Layer 10 of a small transformer language model trained on English Wikipedia (19 layers, counted from 0, width 96).
Take only the direct path to the model's output, skipping the later layers: a vector added to the residual stream pushes a token's score in proportion to its dot product with that token's output vector.

Output vectors of the tokens that the questions are about. A number n stands for (n - 500) times 0.002.
"a": 418 397 492 484 395 483 384 455 391 715 566 666 333 646 448 373 585 413 203 499 423 699 535 523 612 662 420 514 339 735 429 589 498 410 524 624 422 387 600 646 557 521 434 429 406 550 550 406 646 354 465 750 608 482 562 539 427 398 250 328 387 508 462 523 326 599 405 538 491 329 450 350 503 590 709 562 412 551 439 743 579 470 330 356 525 343 446 403 578 503 571 488 717 449 461 525
" than": 478 346 542 738 677 227 590 419 299 640 365 486 535 493 346 803 389 225 661 514 460 324 215 463 518 538 748 891 554 321 421 439 346 605 495 223 812 292 483 524 265 424 603 729 304 692 514 514 626 600 397 458 176 749 575 428 436 395 671 437 850 689 215 609 582 525 618 209 497 372 242 631 556 516 156 461 715 547 393 779 578 402 477 699 633 421 741 515 376 678 619 683 431 949 543 592
"arly": 605 444 622 186 809 425 752 396 681 703 360 670 264 622 654 740 728 455 384 481 588 143 456 900 729 652 738 557 541 497 432 544 524 627 240 651 344 366 343 484 510 440 518 603 348 722 323 750 781 591 654 417 546 508 532 334 293 257 828 442 521 805 587 193 577 355 606 360 659 180 667 534 592 152 540 417 469 718 633 710 470 379 522 529 690 448 632 430 613 586 741 521 332 307 567 697
" All": 593 552 633 452 406 510 551 449 626 511 546 779 427 446 526 564 598 511 687 411 533 501 580 459 280 517 380 596 565 554 336 560 665 591 640 534 398 457 452 530 494 569 630 466 466 557 393 507 620 514 563 309 396 455 533 464 542 448 516 529 654 581 505 679 554 488 393 503 395 515 383 417 386 491 449 433 444 400 428 445 385 519 743 424 358 467 554 654 376 365 563 676 462 826 555 731
"e": 523 325 444 526 510 444 473 480 525 605 749 661 387 581 123 624 714 424 310 505 612 764 722 309 414 467 593 533 299 692 675 595 712 238 412 526 805 501 388 485 265 274 540 489 570 424 395 822 459 429 264 416 375 180 493 538 559 533 250 361 437 615 392 534 714 741 450 448 455 494 725 304 537 671 596 424 723 719 596 455 541 330 411 367 463 227 304 505 745 556 305 353 417 174 558 361
"pl": 538 647 325 521 561 262 576 461 268 396 466 494 623 596 436 632 561 511 467 388 623 460 342 540 293 261 479 499 501 566 335 548 587 805 549 433 770 253 599 339 513 491 760 381 363 430 463 480 512 545 477 538 548 432 605 444 449 494 475 213 540 238 478 773 598 379 465 475 828 270 395 456 376 593 302 375 508 526 551 614 642 474 502 791 485 824 420 486 569 445 712 652 35 402 515 526
"age": 478 486 306 230 538 271 482 509 646 649 687 493 390 499 397 383 358 569 586 510 490 489 416 700 674 578 414 816 39 719 166 636 636 334 750 436 418 275 586 462 234 567 432 702 280 795 357 404 488 447 604 273 492 369 556 626 518 615 407 404 514 507 683 321 644 396 525 756 597 186 458 456 475 514 415 602 659 508 811 705 494 405 286 665 365 617 223 545 630 382 460 638 425 385 606 381
" N": 429 413 372 463 437 554 452 650 526 516 638 488 564 428 572 434 491 564 521 625 520 498 537 398 425 523 480 313 495 646 463 591 461 490 502 517 494 341 331 354 641 550 501 508 511 502 492 422 566 459 534 528 453 536 356 486 511 550 472 608 659 524 443 487 394 532 437 617 643 574 557 348 444 480 457 548 408 440 289 408 441 591 559 519 438 466 613 637 393 450 584 643 559 657 485 466

Each question shows what one neuron of this layer's MLP adds at an activation of 1. A number n stands for (n - 500) times 0.001.

n279: 492 508 503 488 511 476 497 521 483 516 507 521 468 454 520 519 496 543 505 525 509 490 496 520 530 491 493 456 515 508 493 498 501 483 487 511 481 468 462 525 502 533 518 491 501 517 490 458 542 461 469 494 503 498 501 533 528 513 491 507 529 498 437 494 504 492 501 502 517 557 467 475 479 523 503 535 510 480 492 473 517 512 497 541 492 480 502 494 489 519 484 486 529 478 484 508
Which three tokens does it push up most, strongest first? " N", "a", " All"

n9: 554 585 495 508 438 624 599 518 468 614 515 531 509 649 606 588 562 498 539 342 429 449 427 574 607 481 528 387 354 680 673 438 538 445 427 482 416 459 531 528 449 546 545 610 559 197 391 493 532 448 611 453 599 619 546 554 366 454 444 581 620 427 605 336 343 574 465 572 464 552 363 384 531 563 515 647 474 579 396 503 578 465 419 461 556 482 523 574 523 433 625 542 490 498 492 562
Which three tokens does it push up most, strongest first? "a", "arly", " N"

n19: 556 443 569 374 576 484 690 324 407 504 458 554 512 345 429 526 559 492 550 655 569 628 510 669 534 371 529 599 612 571 354 512 584 469 359 515 357 512 498 594 573 565 555 382 377 496 689 485 551 496 486 478 494 433 483 583 541 502 392 422 504 464 587 577 481 522 446 548 473 584 448 427 529 499 395 615 360 569 382 574 475 406 707 589 670 375 524 736 392 633 538 451 498 562 507 591
Pushed up most: " All"

n55: 446 470 603 451 397 408 593 824 446 258 540 550 563 354 369 596 607 593 655 456 537 570 537 473 516 672 364 481 465 507 685 554 789 671 422 516 626 440 460 381 424 479 530 688 687 385 702 441 581 473 440 640 331 587 583 652 588 726 658 423 548 495 562 576 395 447 451 467 585 616 411 382 412 506 297 604 358 419 608 513 533 679 312 665 510 404 618 646 317 195 580 527 773 400 460 573
Pushed up most: " N"

n1: 631 513 637 551 777 466 608 552 565 474 546 493 421 376 627 527 357 253 341 650 405 494 629 387 496 549 723 565 449 536 511 464 560 389 692 453 542 706 490 465 575 450 452 503 474 562 521 501 569 466 454 276 368 553 636 441 521 412 525 403 618 584 430 592 334 503 501 679 562 371 591 352 287 471 517 459 460 467 644 475 495 620 553 137 596 384 510 603 557 411 685 647 533 535 380 506
Which of these tokens does it push down most? "pl"

n170: 482 651 554 320 619 803 570 701 592 261 521 519 590 482 319 627 467 455 355 518 564 471 551 501 458 457 576 543 444 664 615 484 601 758 375 557 701 493 205 457 575 519 538 341 347 507 400 373 608 413 390 811 419 478 604 735 411 664 543 435 733 625 611 638 221 699 718 411 512 608 419 497 359 669 390 346 464 745 664 635 462 635 363 559 558 485 685 641 583 76 513 522 737 508 366 595
Which of these tokens does it push down most? "age"

n201: 410 475 756 538 423 662 396 677 581 501 409 484 397 643 450 354 820 417 660 447 630 398 441 466 328 484 485 704 814 555 447 479 733 445 613 273 510 431 438 426 568 571 582 561 678 554 499 320 386 455 672 476 553 352 464 670 622 536 561 467 496 477 260 461 288 463 449 419 492 432 650 479 676 454 326 476 640 465 546 594 430 555 495 420 646 372 407 568 344 712 630 533 471 464 669 516
Pushed up most: " All"

n237: 452 577 573 661 374 430 290 355 457 88 505 458 320 535 449 463 504 465 441 454 660 341 595 487 410 383 483 422 568 483 417 399 485 563 473 457 421 625 575 570 542 410 643 587 353 488 649 566 461 599 443 549 551 606 564 448 559 442 353 574 531 353 488 455 495 454 441 525 518 386 434 736 421 701 324 487 679 527 344 551 574 501 444 625 449 504 563 499 758 409 435 508 560 518 469 265
Which of these tokens does it push down most? "arly"

n209: 498 508 488 500 481 508 509 513 505 500 519 504 490 508 487 485 502 484 478 486 507 484 487 501 500 495 508 514 507 495 506 499 500 493 494 492 507 515 497 502 500 496 501 511 500 497 509 503 501 495 513 505 491 478 488 492 492 498 495 505 517 485 511 493 500 502 507 501 501 507 495 504 481 501 503 492 507 485 504 506 502 528 498 485 495 498 505 496 507 493 509 484 504 505 497 490
Which three tokens does it push up most, strongest first? "e", "a", " N"

n181: 482 502 570 508 573 483 407 501 512 381 504 462 489 461 487 516 462 473 491 506 526 506 540 483 479 526 503 452 487 412 497 469 486 443 495 498 510 472 530 521 508 459 457 515 514 489 467 490 481 509 514 442 431 466 492 439 471 543 552 526 500 461 544 505 505 498 541 537 507 491 537 477 521 533 484 507 511 465 490 443 507 552 557 471 484 498 480 487 526 446 501 506 512 536 457 460
Which of these tokens does it push down most? "a"

n62: 483 599 625 814 641 684 504 434 298 598 613 451 348 436 282 572 777 431 658 685 799 358 522 466 437 407 559 509 647 345 558 352 472 479 610 460 630 543 568 573 583 608 633 474 539 369 575 376 431 570 534 536 518 622 458 485 610 629 487 443 546 500 569 576 528 353 423 449 425 496 230 729 586 443 563 339 438 636 333 422 488 615 522 293 417 476 502 481 423 479 439 510 456 614 467 254
Which of these tokens does it push down most? "age"

n24: 519 502 518 498 506 520 500 482 504 496 499 488 497 516 495 498 495 506 507 481 486 497 491 519 513 485 490 506 492 497 518 499 505 516 507 501 513 496 513 503 519 503 514 511 502 483 484 500 494 509 510 502 517 499 512 505 485 499 501 498 506 497 493 490 507 506 494 506 525 501 503 522 514 491 507 518 508 514 505 521 479 500 500 508 494 492 492 478 493 502 495 496 485 492 492 507
Pushed up most: "arly"

n348: 486 520 664 566 438 729 448 633 354 358 547 485 583 426 380 649 434 582 416 461 350 538 590 347 689 541 679 509 533 526 465 536 577 468 721 512 615 412 380 605 310 443 487 495 495 421 406 516 506 447 524 549 377 536 501 470 549 424 622 568 531 436 412 405 621 308 470 583 453 336 709 429 547 545 648 756 428 441 529 431 705 535 586 536 459 578 532 652 619 450 463 433 412 526 532 479
Pushed up most: "e"

n110: 455 507 482 683 499 622 484 427 396 511 482 634 352 425 557 532 377 698 387 321 595 416 598 471 600 545 482 426 305 445 480 461 547 696 531 397 653 409 460 512 520 419 635 388 326 427 437 470 729 395 531 471 510 710 472 425 348 263 718 471 431 503 649 621 690 705 508 494 490 543 452 402 342 311 486 592 413 299 498 612 683 462 483 427 481 209 626 486 743 415 469 516 657 271 398 548
Which of these tokens does it push down most? "age"

n333: 549 558 316 503 586 651 613 485 574 422 560 455 524 371 434 466 502 552 492 390 446 556 562 474 685 576 493 300 623 579 612 497 467 637 410 583 459 370 392 480 546 478 537 442 495 515 641 434 518 439 327 492 425 729 487 378 380 535 592 532 584 474 570 448 576 397 626 628 494 403 411 335 345 677 504 594 613 412 583 393 618 407 469 536 472 450 554 527 606 334 535 442 665 355 443 537
Pushed up most: " N"